Layer 6 of a small transformer language model trained on English Wikipedia (12 layers, counted from 0, width 96).
A neuron adds its activation times its output weights to the MLP's output. To switch it off is to set its activation to zero at one token and run the rest of the model.

Output weights of the MLP neurons that the questions are about. A number n stands for n times 0.00074.
n4: -37 -20 16 46 141 111 -62 -28 22 -54 -125 15 -72 -8 -4 -99 39 112 -105 12 -54 18 -52 45 50 -52 122 -16 -2 -4 59 -60 18 -68 -124 6 -51 -100 -2 6 -27 -43 29 -71 12 -120 123 155 -57 -128 129 18 -51 12 29 -16 -24 -2 -78 -115 95 96 -9 -72 78 108 -16 -4 -107 -16 -10 -39 39 92 -20 11 46 88 11 -41 -56 89 81 -44 66 78 -77 31 -86 39 -12 173 -39 -62 100 48
n9: -59 -22 -122 -65 40 97 -29 -46 -13 -60 36 25 -53 -56 -170 18 -36 -200 -82 0 -40 23 23 162 -41 18 -55 34 -71 94 -11 -27 -78 -157 -24 139 -39 48 2 -124 -178 43 92 -59 120 97 -19 98 -52 106 -55 -38 -99 -50 49 63 -49 85 64 16 -159 36 -44 17 27 -43 11 107 -113 7 101 0 80 -2 -47 -49 118 108 -69 -67 91 165 123 34 59 -30 23 -64 -81 76 -59 -48 24 50 79 49
n12: -178 88 0 96 57 26 -235 -79 65 120 99 43 51 -123 -185 10 36 89 -66 -61 53 -16 57 -20 -93 117 -62 17 -124 -118 -150 210 71 31 -121 -36 61 67 106 106 93 -25 99 53 67 -24 -169 25 -171 -198 -164 153 -102 41 -99 40 31 36 18 -138 -68 -128 161 38 131 73 -85 -36 223 -139 -41 176 -133 153 86 -50 150 -87 -102 21 -93 -45 -25 193 -94 94 37 -47 -43 -6 -89 -52 31 37 67 60
n43: -12 -55 40 69 186 123 -61 -119 157 26 -9 53 38 60 -19 -50 -68 -160 20 17 26 177 -49 -44 -79 -43 -29 -116 -20 111 -67 -83 -42 -124 -28 106 -46 -56 99 -93 -123 -117 14 -37 201 -42 14 -50 87 -24 12 -34 -34 39 35 -55 0 -79 -31 -19 0 25 -22 34 29 43 -53 64 -72 56 137 97 -6 92 -57 14 16 49 -95 37 -178 -7 -21 130 63 83 -2 -40 -120 62 59 25 -37 34 8 -29
n53: -150 25 191 62 -41 -139 -90 77 133 85 -37 -32 8 46 14 26 -118 96 -77 56 17 136 31 -83 -82 -55 -57 -77 107 10 -132 135 14 -118 105 -87 -42 49 67 -29 111 -124 -69 -151 43 97 -54 -72 -51 7 -64 39 -63 89 0 -62 -57 191 -28 39 59 -85 -112 -84 8 -37 -23 76 -61 -37 42 82 -113 15 -147 8 -75 35 -50 -2 75 -13 9 160 97 -26 -12 95 29 67 88 42 -15 194 -23 -12
n95: -11 -153 -57 34 34 55 -130 62 -5 -73 -148 -27 -128 -122 46 -136 125 -39 53 5 23 25 73 -10 -53 -17 165 -48 -103 -84 44 194 109 2 -13 38 35 -22 -3 18 41 3 -105 0 -14 -187 -8 69 -59 -110 40 107 -23 129 -168 -62 34 224 -50 -7 87 -142 32 105 8 -52 70 10 -77 -39 -158 -24 28 46 22 35 -130 29 -97 50 -23 102 -41 148 -10 92 71 183 8 180 9 -8 29 -13 -86 28
n117: 100 -41 9 0 -44 -130 40 -111 5 103 -29 109 -101 246 -31 -12 -115 -77 -51 144 33 -47 8 -134 -25 -67 -43 56 -24 148 -122 -177 26 50 134 -65 -8 -102 -14 -104 -189 3 11 -141 243 135 72 5 130 66 -36 9 -11 201 -25 48 -28 -149 -55 18 16 25 80 -87 57 89 -61 -43 -51 -26 -39 -25 -2 -7 -182 -3 178 -6 7 106 -87 -166 -30 109 93 -66 52 76 11 73 6 -91 184 -5 -53 -62
n138: 18 43 2 -61 12 -76 100 4 14 -22 -4 12 -4 -12 -39 -88 11 -65 27 42 -16 -24 -120 29 -38 63 77 -23 58 157 8 -76 107 25 -19 103 -2 42 51 8 -139 -6 74 -41 132 115 19 -29 43 -34 -211 -102 -84 89 -19 -149 -45 -11 62 73 -38 85 101 -22 28 -106 -23 -210 -6 -79 101 -65 -72 19 -25 -69 43 -90 -39 22 -32 29 27 109 37 0 14 -73 -13 134 56 32 4 -42 29 84
n144: -101 -15 149 -245 -150 -63 55 49 -23 169 -133 -62 168 -8 233 -9 53 33 -36 -86 14 436 -36 -79 -79 -57 142 -93 65 -83 74 -209 347 -116 196 149 -196 8 -141 -69 -100 12 -72 160 -170 -28 82 -41 -44 -107 58 48 165 -177 0 475 12 97 -134 -42 248 -163 47 14 64 -133 -183 -96 23 -66 -29 108 170 -114 -4 -8 -165 -105 80 -8 334 13 75 29 -211 177 -62 -105 4 116 -179 -177 -183 90 8 124
n147: -17 26 112 -2 -31 38 -101 99 -4 56 -15 44 49 -37 -158 -147 125 -104 -77 -38 -71 7 11 -71 74 4 -43 52 -100 85 29 50 18 -24 -116 -150 6 4 54 -37 147 -27 -59 -75 26 -13 27 -38 138 30 12 35 -117 -79 -166 -82 49 -38 2 -83 27 72 35 -85 -78 48 59 -69 30 -62 67 73 14 53 57 82 54 29 -19 -46 -5 156 -77 -63 -61 83 12 137 -44 104 121 -69 34 59 -85 52
n158: -27 -38 -63 -72 12 0 -130 -187 50 38 170 18 -29 65 -33 -112 49 15 27 36 -9 -41 -96 -12 -103 104 88 -93 -80 54 -142 -92 7 -106 -31 63 151 -5 88 -50 5 -176 -5 -29 194 218 54 -14 -77 93 -17 108 -42 -140 66 -94 45 93 -146 -41 20 -116 -20 -54 135 10 -54 52 -94 53 -84 114 -55 59 -76 -16 -115 112 -87 127 28 -51 35 39 -33 10 29 -62 -25 23 11 41 8 165 82 104
n169: 10 135 -25 58 -36 -85 24 -121 -78 -90 37 76 -121 21 47 126 113 -7 5 -55 -31 -161 61 -18 132 148 -58 75 69 -97 -57 47 -7 -76 20 59 -5 -89 -15 21 38 43 -115 76 -115 185 -58 -7 -99 -7 5 74 -2 -74 -88 42 -58 -54 16 43 -78 -79 -95 -36 -10 -7 -56 56 42 32 -159 36 -9 -47 107 47 -5 -164 115 67 130 -58 95 -49 14 -185 -52 22 62 81 67 97 -97 46 110 35
n266: -51 -141 117 125 189 -126 3 -17 -56 51 35 150 25 -3 32 -27 70 -95 113 -50 -41 28 41 -77 -99 108 -10 -68 -26 13 59 -142 85 5 56 85 33 15 162 -39 -85 58 82 -24 94 -73 -42 -60 21 -109 100 -67 -90 -92 -7 -46 56 11 113 158 -10 52 46 83 44 -15 -161 48 97 -228 110 -75 -119 -160 -122 59 -131 -86 -38 -221 -6 130 -14 11 -34 68 42 -3 58 -10 -15 -13 96 -68 36 38
n281: 33 -58 126 135 -116 126 -23 75 -20 -15 -143 -49 -10 99 65 49 -78 47 62 58 53 80 5 -131 -71 44 -20 66 -88 36 -188 144 -7 49 -7 14 -72 -93 -164 -67 39 -61 -136 -10 -5 -95 2 66 -18 -79 67 25 9 55 -84 -49 -11 -109 151 79 -11 -40 -80 58 24 -107 -13 11 -24 -9 27 -24 -140 -36 -83 -27 -16 -19 -20 -36 56 107 56 110 128 23 -40 26 156 94 -50 -104 -17 58 137 32
n310: 14 2 90 49 -69 -80 -121 114 -16 -22 -39 20 -16 32 93 84 138 33 64 -68 21 113 76 -6 -11 98 2 -12 168 33 -107 43 -140 12 166 32 38 -25 -144 -19 90 13 -154 -36 43 54 -2 48 -4 4 -21 -111 60 -73 -117 -10 0 -56 -73 -6 86 -69 0 -21 -168 -44 121 -70 58 -117 -68 28 -24 -64 -30 -7 -88 -102 -30 48 14 53 -76 -67 -108 36 131 65 35 14 85 4 -22 61 -12 9
n374: 73 -75 71 100 0 46 124 -118 -94 28 36 -144 -66 32 24 158 140 -81 118 -2 -46 21 25 -127 10 61 127 -33 92 -8 -98 -58 9 57 23 82 80 -24 -133 48 -40 -28 -94 -54 -118 114 15 99 -72 10 -47 -144 -54 25 -77 -259 19 -131 2 176 157 13 -60 -2 63 98 -89 98 121 -2 -2 -41 -2 -11 38 47 -161 -36 24 -22 -159 -51 -7 -49 22 -44 2 5 -38 -18 209 170 87 -50 -88 7

Each question names a token from some text and the token that comes next. It shows the activations a of the neurons there, in the order above. A number n stands for n times 0.011.

Then comes g, the gradient of the next token's log-probability with respect to the MLP's output, scaled to length 1. A neuron's effect is roughly proportional to its activation times (output weights . g). A number n stands for n times 0.00085.

" that", then " it"
a: -9 93 105 79 -15 -11 -15 75 -10 -15 -4 -15 -7 37 -2 -15
g: 95 100 -275 -131 136 53 30 1 -204 100 -36 94 -81 -25 -112 126 -115 -95 29 26 246 -256 176 95 64 47 -124 -7 -97 6 -10 192 -167 87 -360 122 24 -66 41 -44 73 147 51 -295 32 17 -56 -131 -83 60 -203 -59 169 -54 33 -117 -52 -88 178 -112 -52 53 132 -144 -127 -24 196 -12 94 130 150 127 -152 -40 -79 -22 95 -25 -90 76 30 80 -111 8 104 121 77 195 128 -136 160 -78 146 -96 -67 -45
Which two neurons, each switched off alone, lower its probability most, in order? n12, n9

" composition", then " that"
a: 89 -15 -11 -8 -14 -6 -15 75 -2 -14 -15 67 -10 29 -7 -5
g: -212 -54 -111 24 16 58 87 -49 102 39 -13 30 -98 264 63 -134 124 131 -58 61 21 116 -75 -37 -3 39 220 101 -68 12 -54 56 -180 30 -90 -22 208 -140 86 138 71 -156 134 -102 225 72 -182 -121 285 75 -171 -118 -97 27 47 -97 -107 158 122 -64 -27 -115 46 127 -269 -109 201 214 -195 -20 -35 172 13 135 36 -62 32 -12 -84 110 -115 -20 222 -207 -76 -177 -50 35 26 31 -239 -1 78 -157 -108 -26
Which neuron, switched off, lowers the next token's probability most? n138

".", then "\""
a: 5 17 -15 -5 -15 -12 -8 14 -15 -15 -6 -14 -13 25 -12 7
g: 11 -5 -44 96 -36 -1 -91 48 98 -78 -16 -60 -12 -44 144 -49 209 18 -5 85 133 216 -20 0 -155 -9 -12 -64 193 -129 212 -308 208 135 67 -99 -21 -36 26 -322 -139 -248 -126 -154 -12 -172 98 -123 -160 -4 -84 174 -19 -79 1 -65 116 22 -109 3 -147 90 43 95 9 -7 242 72 185 44 -133 31 40 -186 -36 35 -66 -104 119 137 -100 181 68 182 93 102 -22 101 57 43 74 -172 -267 -127 -64 184
Which neuron, switched off, raises the next token's probability most? n144

"nt", then "s"
a: -13 -13 -15 -14 -13 -3 -5 78 -12 -15 -15 -8 -10 15 -13 -5
g: 5 49 -88 -130 -45 54 5 197 92 -100 148 -75 80 -56 133 -62 -106 -18 34 145 -181 112 63 -7 -70 -132 116 -225 196 57 -98 -17 237 -50 -129 -103 109 90 -35 76 -140 172 251 -92 54 -7 -52 218 -6 91 149 24 -4 29 -58 -113 -22 -129 220 2 -146 44 -171 256 -38 -190 70 -113 30 -65 20 241 51 -21 151 -152 -95 168 -87 -216 -15 -118 57 -41 -40 -53 -367 -120 12 133 -150 111 -17 -81 63 35
Which neuron, switched off, lowers the next token's probability most? n138

"y", then " of"
a: -15 8 -10 118 -13 -14 -15 -14 -1 -14 -10 -5 -4 14 -9 170
g: -17 -147 169 -131 208 96 59 190 157 10 -229 103 80 75 62 50 157 147 -189 84 -60 54 75 -55 9 102 -52 129 -112 333 -134 -163 58 -14 -82 -19 130 -10 -115 -36 -244 -222 -233 -133 -28 43 33 31 17 5 -169 -34 13 92 19 -67 177 -143 96 -117 114 -33 -186 53 -76 -58 -10 93 135 -39 -58 -80 -89 -1 -84 26 -180 75 264 -48 120 -35 -17 -209 125 114 93 -31 85 -117 4 283 -132 32 -138 -102
Which two neurons, each switched off alone, lower its probability most, in order? n374, n43

" New", then " Jersey"
a: -6 -9 -3 -14 -13 1 -15 -12 -15 -13 116 2 -14 69 -15 -8
g: -82 -129 8 -79 77 -81 -108 -90 -83 10 186 72 199 202 -289 65 -16 -82 -59 128 -76 -147 115 -64 -104 108 117 -13 24 -311 -165 -66 -186 90 102 -18 175 63 -35 85 141 74 104 44 293 71 118 20 90 218 209 24 38 93 -11 19 57 103 113 -23 58 -84 -118 -166 107 65 -6 133 -82 -262 -45 62 -247 -62 -195 -34 33 -120 -191 -140 68 -100 102 41 -79 -211 44 41 95 36 16 71 -35 -44 113 -198
Which neuron, switched off, lowers the next token's probability most? n158

"vent", then "ure"
a: -15 -7 -15 -8 -14 6 -6 -15 0 -15 -15 4 -14 188 -15 37
g: 22 -37 49 -16 7 35 274 -47 -156 -168 35 -89 112 -110 203 141 54 39 80 -56 62 -146 77 28 119 35 133 98 22 176 13 22 -61 269 156 -77 49 -130 -66 137 5 -274 -54 202 -72 -56 -19 -166 118 -25 115 -85 18 -369 50 -78 56 -56 -26 100 -21 -36 -30 -25 184 150 -187 -48 -238 -35 -151 -21 237 86 -113 1 -45 63 154 84 7 103 -154 -12 68 27 190 -179 -32 -125 82 -232 -145 -107 -151 -21
Which neuron, switched off, lowers the next token's probability most? n374

"tic", then " Arts"
a: -5 48 -1 -13 -2 -3 -2 -8 -2 -12 -6 -15 198 -9 15 70
g: -53 40 -48 -12 43 28 -181 75 25 -222 -167 218 130 56 -237 170 68 76 -95 -32 134 96 190 -149 -37 60 -142 122 -40 -68 -91 -183 -31 68 -150 98 -150 -72 170 29 -8 183 -122 -138 -324 -212 131 264 -22 -132 131 6 274 17 109 48 3 71 -148 113 -23 14 54 -52 270 68 -43 109 152 -122 7 12 -92 -233 68 -96 43 -187 -65 -174 69 -23 -33 29 -63 58 -14 16 153 41 -89 65 92 -18 57 -29
Which neuron, switched off, lowers the next token's probability most? n266

"way", then " appearance"
a: -15 -1 -10 32 -8 -10 -11 -15 -1 -15 -15 -10 -7 -15 8 1
g: 97 -16 -17 117 307 46 -67 -163 139 29 -141 2 -72 100 232 -91 41 72 -66 11 -2 -196 -34 147 86 -175 -55 142 -242 -122 130 227 -156 -90 -102 72 -130 139 -10 -6 0 -165 -35 98 -25 -154 248 -96 -106 21 27 0 73 136 -210 167 -68 -140 61 -110 -140 -35 -21 -166 -7 -81 -15 -137 95 -45 145 218 197 61 -115 -182 175 237 -104 54 107 142 -4 18 0 -10 99 -51 30 -37 -17 -88 -161 67 -200 68
Which neuron, switched off, lowers the next token's probability most? n43

" and", then " produced"
a: -12 124 -15 14 -4 80 -13 10 -15 -14 -13 14 39 7 -12 130
g: -116 21 128 -30 127 -133 41 -187 -153 -13 -77 119 77 144 141 -42 -163 198 58 31 -44 6 80 204 180 129 33 -10 10 -50 132 -13 -53 -202 93 -322 29 75 -49 -102 136 1 13 30 200 9 -83 10 167 19 -84 -87 18 -121 142 313 -118 -240 277 93 -175 -34 -230 37 -109 87 17 -138 -270 -13 51 -4 51 -143 -24 -89 25 -112 -26 72 -2 -102 -18 20 35 -218 233 -129 -29 45 73 14 81 18 -113 128
Which neuron, switched off, lowers the next token's probability most? n9

" not", then "ing"
a: 22 74 2 -8 -12 -11 -15 -13 -6 -12 15 34 -15 92 -15 -5
g: 307 -100 -59 114 50 42 6 87 -57 -172 90 66 -85 136 177 155 128 -72 -63 160 -39 -8 44 -43 121 267 -14 0 -35 16 -203 -224 120 -64 -3 -73 -4 180 128 -51 -77 -288 -106 -101 48 26 43 1 -43 83 -8 73 -31 -5 71 -172 -161 -55 21 186 -68 165 -80 203 82 -136 -131 29 -4 20 68 -88 82 -122 68 9 -195 -57 -205 -42 -6 -138 -83 -215 77 165 219 112 -184 -64 281 -107 -56 92 -46 -178
Which neuron, switched off, raises the next token's probability most? n266

" as", then " a"
a: -5 13 90 116 -10 24 -13 38 -4 58 -12 46 -3 27 47 -15
g: 11 -118 -160 165 9 80 -89 115 -124 -127 -43 160 20 10 -127 -37 209 56 9 22 59 -34 -98 101 -121 12 9 166 -111 137 200 84 -97 106 -245 -151 -41 -11 -117 -69 -145 -87 33 -246 -113 -158 141 -93 215 55 -128 -106 306 -105 2 72 -18 -77 95 -100 -16 122 -51 66 -130 53 232 -161 41 52 114 24 270 -52 -56 -230 6 -42 -96 -30 193 -84 -60 246 -124 -136 7 92 20 97 64 -42 14 41 -75 268
Which neuron, switched off, lowers the next token's probability most? n147

" to", then " live"
a: -13 167 87 171 -15 14 28 81 -3 -8 1 25 -4 40 -13 -15
g: -79 -10 -40 22 6 -108 200 -43 6 -71 18 -13 131 -44 81 -32 182 32 -62 34 -47 97 -216 -18 9 13 42 105 42 42 151 -292 -17 129 -33 -116 -215 148 59 -223 -32 285 198 -84 -49 -201 84 36 184 -76 -53 152 74 -119 -16 113 -186 103 -199 8 -56 -148 -107 23 209 -101 -23 -107 -103 -15 -246 -72 65 -56 161 -68 -97 -115 26 228 -90 115 -68 22 -96 75 133 -149 -76 -58 113 121 145 -52 36 341
Which neuron, switched off, lowers the next token's probability most? n138

" 1955", then ","
a: -15 37 -9 -8 -4 -14 70 -6 -14 -15 21 78 -14 -15 48 10
g: 115 63 129 87 10 -306 56 -42 -69 -16 236 270 -77 -26 8 21 -68 95 -210 76 -54 -159 138 97 -81 -87 185 -126 -41 1 -23 173 -144 -78 113 -236 184 73 25 -45 -68 8 -252 18 -165 153 -32 81 105 -99 -123 65 61 18 -36 -231 -209 110 125 11 -3 32 -68 93 -94 -107 24 -91 -125 -82 -9 -100 33 -4 283 186 242 -60 113 76 -121 -145 49 -70 -19 -46 26 -133 -172 -38 15 31 209 12 62 190
Which neuron, switched off, lowers the next token's probability most? n169

"s", then " version"
a: -15 -12 -12 82 10 -1 -4 47 -13 17 57 -15 68 -12 37 211
g: 79 -72 -149 233 206 55 -108 -180 -140 88 -26 43 -91 -140 -32 -13 -6 -37 107 -143 -154 -233 -56 14 52 -153 64 80 -210 -126 47 278 -54 110 104 48 -125 -40 -19 -87 25 -99 -169 115 -115 -130 261 -81 -334 15 106 -52 -132 70 -27 237 106 -33 85 137 -150 192 8 -99 -32 82 -61 -29 127 24 -29 -20 99 181 -161 -18 -152 87 -54 211 -70 120 -52 200 -48 -58 158 -4 -17 67 -11 147 -110 105 58 106
Which neuron, switched off, lowers the next token's probability most? n374

",", then " Magic"
a: -15 79 16 54 -13 -6 -11 59 251 -12 -9 14 -5 33 -2 13
g: 65 -12 -158 109 -102 165 -40 -119 26 82 -2 36 36 73 -13 -275 29 -116 30 95 83 -248 105 2 -80 -156 28 -90 112 73 -31 169 -64 129 -104 -143 -151 -93 183 -127 64 135 176 -93 -72 23 -45 -57 -222 -187 237 252 36 -247 -144 -74 -17 -70 -38 -36 197 -43 -72 -64 55 121 -9 15 137 63 -317 14 -38 216 -56 140 -128 -76 -55 114 -163 253 1 -7 37 159 119 -53 4 87 4 149 94 -131 105 3
Which neuron, switched off, raises the next token's probability most? n144

" of", then " the"
a: -7 40 -15 -8 -9 25 0 40 -12 -7 48 -12 37 39 -10 -10
g: 32 146 -166 -49 121 -20 24 158 -93 74 -56 -91 2 -2 75 36 160 49 -23 -33 245 25 88 33 -183 137 35 -86 132 329 6 64 5 29 -249 182 -57 -235 92 27 -138 -55 260 -173 -239 161 178 -41 -27 -85 -153 -77 -11 -61 27 -345 -96 174 87 -166 -54 43 -15 70 -91 -12 -15 -235 61 84 -94 167 44 -153 12 -83 -39 64 -36 -23 214 -33 -83 -26 -3 146 20 175 16 -19 92 -162 -173 -40 8 -5
Which neuron, switched off, lowers the next token's probability most? n138

" Nations", then ";"
a: -14 -10 -2 -15 -7 -14 -12 16 -1 -15 12 -13 39 10 -12 -13
g: 102 -4 74 -89 -149 -63 -88 163 120 128 136 -116 73 -79 77 -59 10 48 108 81 -9 8 -159 64 -94 -46 107 70 220 -88 -76 -152 12 -98 147 18 62 107 50 -151 -139 -103 178 -101 200 63 -54 -122 64 36 114 247 -97 -222 -57 -152 -100 14 -228 33 16 -37 39 -137 113 39 -19 12 -104 191 32 30 14 -79 -33 13 -78 -118 -80 19 150 -171 40 95 212 -278 118 -26 198 -75 -410 -26 130 -62 258 -24
Which neuron, switched off, lowers the next token's probability most? n158

"ing", then " book"
a: 115 5 37 -11 -11 -13 -12 -10 -2 -7 -15 31 32 -14 -13 -15
g: -105 16 55 143 -60 33 -342 -129 121 -51 -77 -68 106 -48 35 -63 50 59 -11 -141 48 -59 140 -211 141 -112 -75 223 -230 -79 179 110 29 -12 76 -28 -143 21 -75 -28 125 199 -124 50 -350 -93 184 152 -125 -118 89 -111 160 17 -87 185 -51 64 20 -26 16 -11 79 -68 42 179 89 219 -3 -19 6 37 -49 -105 -80 -26 -44 129 157 -67 2 -48 41 -29 80 64 -126 -123 -111 150 -76 280 -322 -13 123 30
Which neuron, switched off, lowers the next token's probability most? n4

" An", then " En"
a: -8 -14 16 65 -4 -15 -15 -12 -11 15 80 -13 -15 78 21 -4
g: -141 15 16 91 -99 30 -241 -49 -144 4 86 131 103 -6 -220 -120 -233 -38 -30 -240 8 52 -78 -75 -24 -246 44 42 -56 -164 132 -40 -106 219 41 180 55 58 176 -129 47 95 -39 -87 -228 154 172 -12 -159 -159 -112 245 -20 74 53 147 104 137 204 -10 222 -62 -19 63 -34 204 -135 -74 213 -64 -14 46 -127 -126 -8 -105 -9 17 -9 -46 -91 92 201 77 53 164 45 -119 46 151 -202 71 43 12 51 -139
Which neuron, switched off, lowers the next token's probability most? n12

"es", then " and"
a: -15 -15 1 152 -14 -6 -14 18 -10 -15 32 -5 -12 22 31 3
g: 62 -131 -199 125 -173 6 -21 124 12 -11 2 237 73 59 -58 79 -51 -41 76 -137 -88 223 -87 -230 -14 -309 -73 -223 147 -134 17 -89 -83 158 168 55 17 42 -103 -118 -79 -248 -175 -170 -34 57 -105 -115 57 -9 -8 181 -3 55 96 -82 -41 207 75 156 76 -22 -1 212 83 -41 -20 90 65 -138 -12 -152 147 -101 -16 70 215 -118 57 -112 68 197 -46 147 -44 10 148 -58 -185 104 311 -3 19 -26 -7 -42
Which neuron, switched off, lowers the next token's probability most? n43

" Sur", then "aj"
a: -14 11 -7 -15 -15 71 41 -9 0 -7 -15 -15 -8 40 -9 -12
g: 11 -96 -116 49 120 -18 74 107 -42 -133 6 -226 -24 11 -25 82 314 -103 -269 133 27 -180 3 -228 -29 116 -128 -18 299 62 86 173 10 -40 34 44 -47 221 136 -31 57 72 169 70 29 -34 280 32 -60 -211 76 -95 -79 104 -168 -200 -138 -125 -156 -63 154 -37 -63 -15 90 4 55 -89 87 -54 -70 -181 46 -198 75 209 -129 -198 194 31 -58 -121 47 -30 53 -121 41 98 106 -33 152 122 26 -87 18 -52
Which neuron, switched off, lowers the next token's probability most? n95

" what", then " would"
a: 26 118 208 128 -13 -13 -15 62 -13 -12 -15 -13 -12 25 -15 -4
g: -293 -85 48 61 -126 -200 52 -108 165 181 -6 -115 96 -6 90 84 -62 145 -90 -96 -54 122 -200 47 -46 13 -134 -20 187 -108 185 -123 209 43 272 52 -21 34 -77 26 -141 -58 -62 255 259 -51 104 -40 116 -100 92 -77 -21 -1 -17 192 104 5 -42 -62 -53 129 -166 27 -115 -10 34 141 -148 60 -143 -98 -3 -149 -77 63 -130 -85 160 86 -221 -180 75 -78 -209 -18 167 -143 -31 255 65 108 -1 -5 83 12
Which neuron, switched off, lowers the next token's probability most? n43

"ack", then "ie"
a: 11 29 -6 12 -4 -13 44 -14 -6 13 -13 -13 -3 125 -5 97
g: -40 -142 49 -109 239 -83 98 249 171 -82 -93 -21 -134 -201 -223 39 55 -36 30 -59 122 73 241 57 -49 9 -143 -20 39 40 44 -3 180 -26 -26 -37 -119 -125 253 90 -6 -231 45 113 120 -193 152 188 -37 -67 100 -102 -43 38 89 -184 -35 -114 -18 -29 -60 -14 1 94 125 176 -276 -208 7 -112 -57 55 259 -294 26 -43 42 -6 -132 60 20 -21 -55 -88 193 -68 104 29 184 -141 41 47 -61 141 48 -109
Which neuron, switched off, raises the next token's probability most? n281

" C", then "irc"
a: -13 -15 -4 -13 21 -10 -5 20 -7 -15 79 26 -8 27 -8 -15
g: -73 175 152 56 -62 -27 -82 59 -161 11 -15 292 133 -31 -10 70 54 28 15 32 81 1 54 -123 267 96 2 140 -261 -100 10 -189 80 22 179 -135 -98 -187 -100 -122 -99 -36 123 -14 -72 -160 178 -105 -120 -177 -96 73 -50 -26 22 128 150 -57 54 -66 154 -86 2 -45 -32 159 -131 70 0 145 -210 78 -205 66 -86 146 253 35 154 -193 -35 -34 -268 77 -147 114 34 -194 128 107 -11 97 -124 74 118 -95
Which neuron, switched off, raises the next token's probability most? n158

"s", then " first"
a: 1 -15 22 98 -15 -6 -13 9 -5 -7 -5 -15 -15 -14 41 23
g: -242 93 168 -71 146 -100 186 -4 126 68 -119 81 11 -23 44 40 -11 118 -53 -100 -14 -117 -97 209 197 -59 154 -141 -61 -30 210 -12 -144 -53 -265 10 -166 -88 -183 246 -74 22 -137 33 91 81 79 -40 241 -20 40 1 76 -32 -42 124 9 -27 39 55 -230 -51 -34 -120 -77 -110 202 -251 -143 -196 194 135 15 119 -20 33 221 43 56 -100 193 -55 -113 -78 5 -67 -154 -71 -130 34 -23 144 -86 -58 84 215
Which neuron, switched off, raises the next token's probability most? n374

" In", then " 1961"
a: -2 8 62 -4 -15 54 -15 -11 0 -14 42 -15 -15 -1 -15 2
g: -174 -41 67 54 -189 -178 91 -118 128 -92 262 -208 -5 -69 -131 47 -140 -142 30 -72 109 159 71 -80 121 -18 -103 47 89 24 38 -110 25 16 105 -134 -68 316 -165 2 -47 51 -131 104 -62 88 -445 275 76 -7 69 45 -43 -102 19 291 -37 -101 -1 -55 -237 -119 102 41 94 8 -28 62 -122 91 161 -184 10 3 83 12 154 -7 185 64 -47 36 5 -30 -13 -43 81 -77 -53 229 -51 -9 -95 28 5 104
Which neuron, switched off, raises the next token's probability most? n95

" her", then " college"
a: -15 82 100 58 7 41 55 -15 0 -14 -13 55 6 -4 -6 19
g: -34 -148 -40 -3 -127 -22 -68 51 31 -39 221 53 133 -46 -103 75 -74 1 -31 -34 -39 -216 -67 40 3 58 61 253 -305 38 95 21 14 -138 -218 -82 -52 -82 31 -184 184 156 -12 -182 -113 23 129 53 99 -177 -29 289 90 -57 -78 66 -44 148 102 86 78 -33 -11 140 -15 -268 -28 154 93 53 176 47 -17 -224 10 -26 166 180 164 -12 -8 143 56 -200 18 145 -116 -171 -144 37 -41 -14 83 -319 101 43
Which neuron, switched off, lowers the next token's probability most? n9

" Y", then "A"
a: -10 31 -15 8 7 -5 16 -10 -12 41 19 5 -1 84 11 4
g: -25 -78 -50 74 65 114 -295 66 -23 25 160 -64 84 98 -5 -147 -21 191 -98 -39 -248 -51 -242 -81 -28 96 175 71 -145 -78 -73 114 -55 -48 206 -28 152 -150 8 1 62 -10 -160 -46 61 50 -43 110 230 204 75 159 -57 -1 -30 218 -94 154 82 -145 56 -71 162 131 -113 -45 -147 -159 7 161 -51 -31 -46 94 -28 -93 -197 76 -154 107 -193 151 143 -21 -177 -274 -80 -46 104 149 -167 -41 142 105 86 16
Which neuron, switched off, lowers the next token's probability most? n281

" her", then " acting"
a: -14 72 128 158 -15 -13 64 32 -9 -14 -15 104 -12 -3 -14 11
g: 27 42 121 122 157 -18 14 203 -125 -123 -75 20 -116 -118 -99 -18 105 82 -3 32 93 99 29 59 155 18 -15 -111 -177 167 11 251 17 -67 -112 64 24 -58 150 -10 -32 -15 -67 -21 -200 44 -131 93 103 42 -355 121 67 -93 84 114 8 -196 50 -71 48 105 154 -149 -89 -82 191 -262 271 -61 282 103 -154 -212 121 -34 -11 78 1 -43 -29 81 -255 41 -57 64 -162 87 -232 11 -5 -47 33 -46 -190 83
Which neuron, switched off, lowers the next token's probability most? n12

"g", then "é"
a: -14 -15 -15 4 -15 -15 -15 4 -15 -15 -12 -13 -15 136 -14 57
g: 33 -136 -32 27 126 51 -29 121 -73 -2 94 -43 143 -157 -73 69 -58 216 -28 196 161 -14 -8 -118 -113 29 -24 236 -117 -95 -180 81 -143 -104 -1 176 -26 -7 12 -58 -46 -171 -24 -38 59 -67 76 -45 29 -27 -23 36 -157 60 -56 16 -103 148 -39 176 -10 173 222 -7 30 72 -40 137 80 282 207 -94 90 114 -84 217 -314 -27 -76 161 -25 16 35 -392 -162 152 -16 -40 -3 -162 -221 -153 46 50 -131 -65
Which neuron, switched off, lowers the next token's probability most? n281

" the", then " Actor"
a: -14 -2 14 -13 -15 -15 -15 -7 -9 -8 44 25 -9 -9 -5 3
g: 70 23 -73 -81 154 -7 -144 49 -88 -261 -246 -61 -98 210 -243 -97 -72 17 101 -101 12 67 150 -30 -79 -64 -46 -189 -98 -47 -215 76 219 9 82 48 31 49 250 -23 -7 96 32 -68 -24 142 85 -3 -179 146 -22 117 -267 -112 -28 -7 65 -141 78 110 165 70 -23 -124 -5 106 78 -103 134 111 -87 -107 -137 -121 244 3 -201 -92 86 12 105 122 14 102 270 174 -34 160 -223 -47 68 48 62 72 -145 -27
Which neuron, switched off, lowers the next token's probability most? n158

"d", then " musician"
a: -14 -14 37 108 -3 -14 -4 25 -14 -15 -15 -8 -15 84 -6 21
g: -198 -30 61 -106 160 -41 159 -35 -11 -116 -36 69 280 108 -250 -90 152 18 -153 -39 -121 70 -49 167 -79 27 98 -166 -45 -32 96 29 -109 -55 48 -23 -25 -246 -55 270 162 236 94 109 125 146 -13 222 112 29 -28 179 -80 25 -73 -125 -97 -8 -1 4 10 -45 73 -106 -68 -3 -239 -74 -72 -53 5 50 -177 -181 116 -141 117 73 244 152 51 210 -124 78 -105 1 -18 -108 -196 -180 87 46 -84 0 -159 109
Which neuron, switched off, lowers the next token's probability most? n12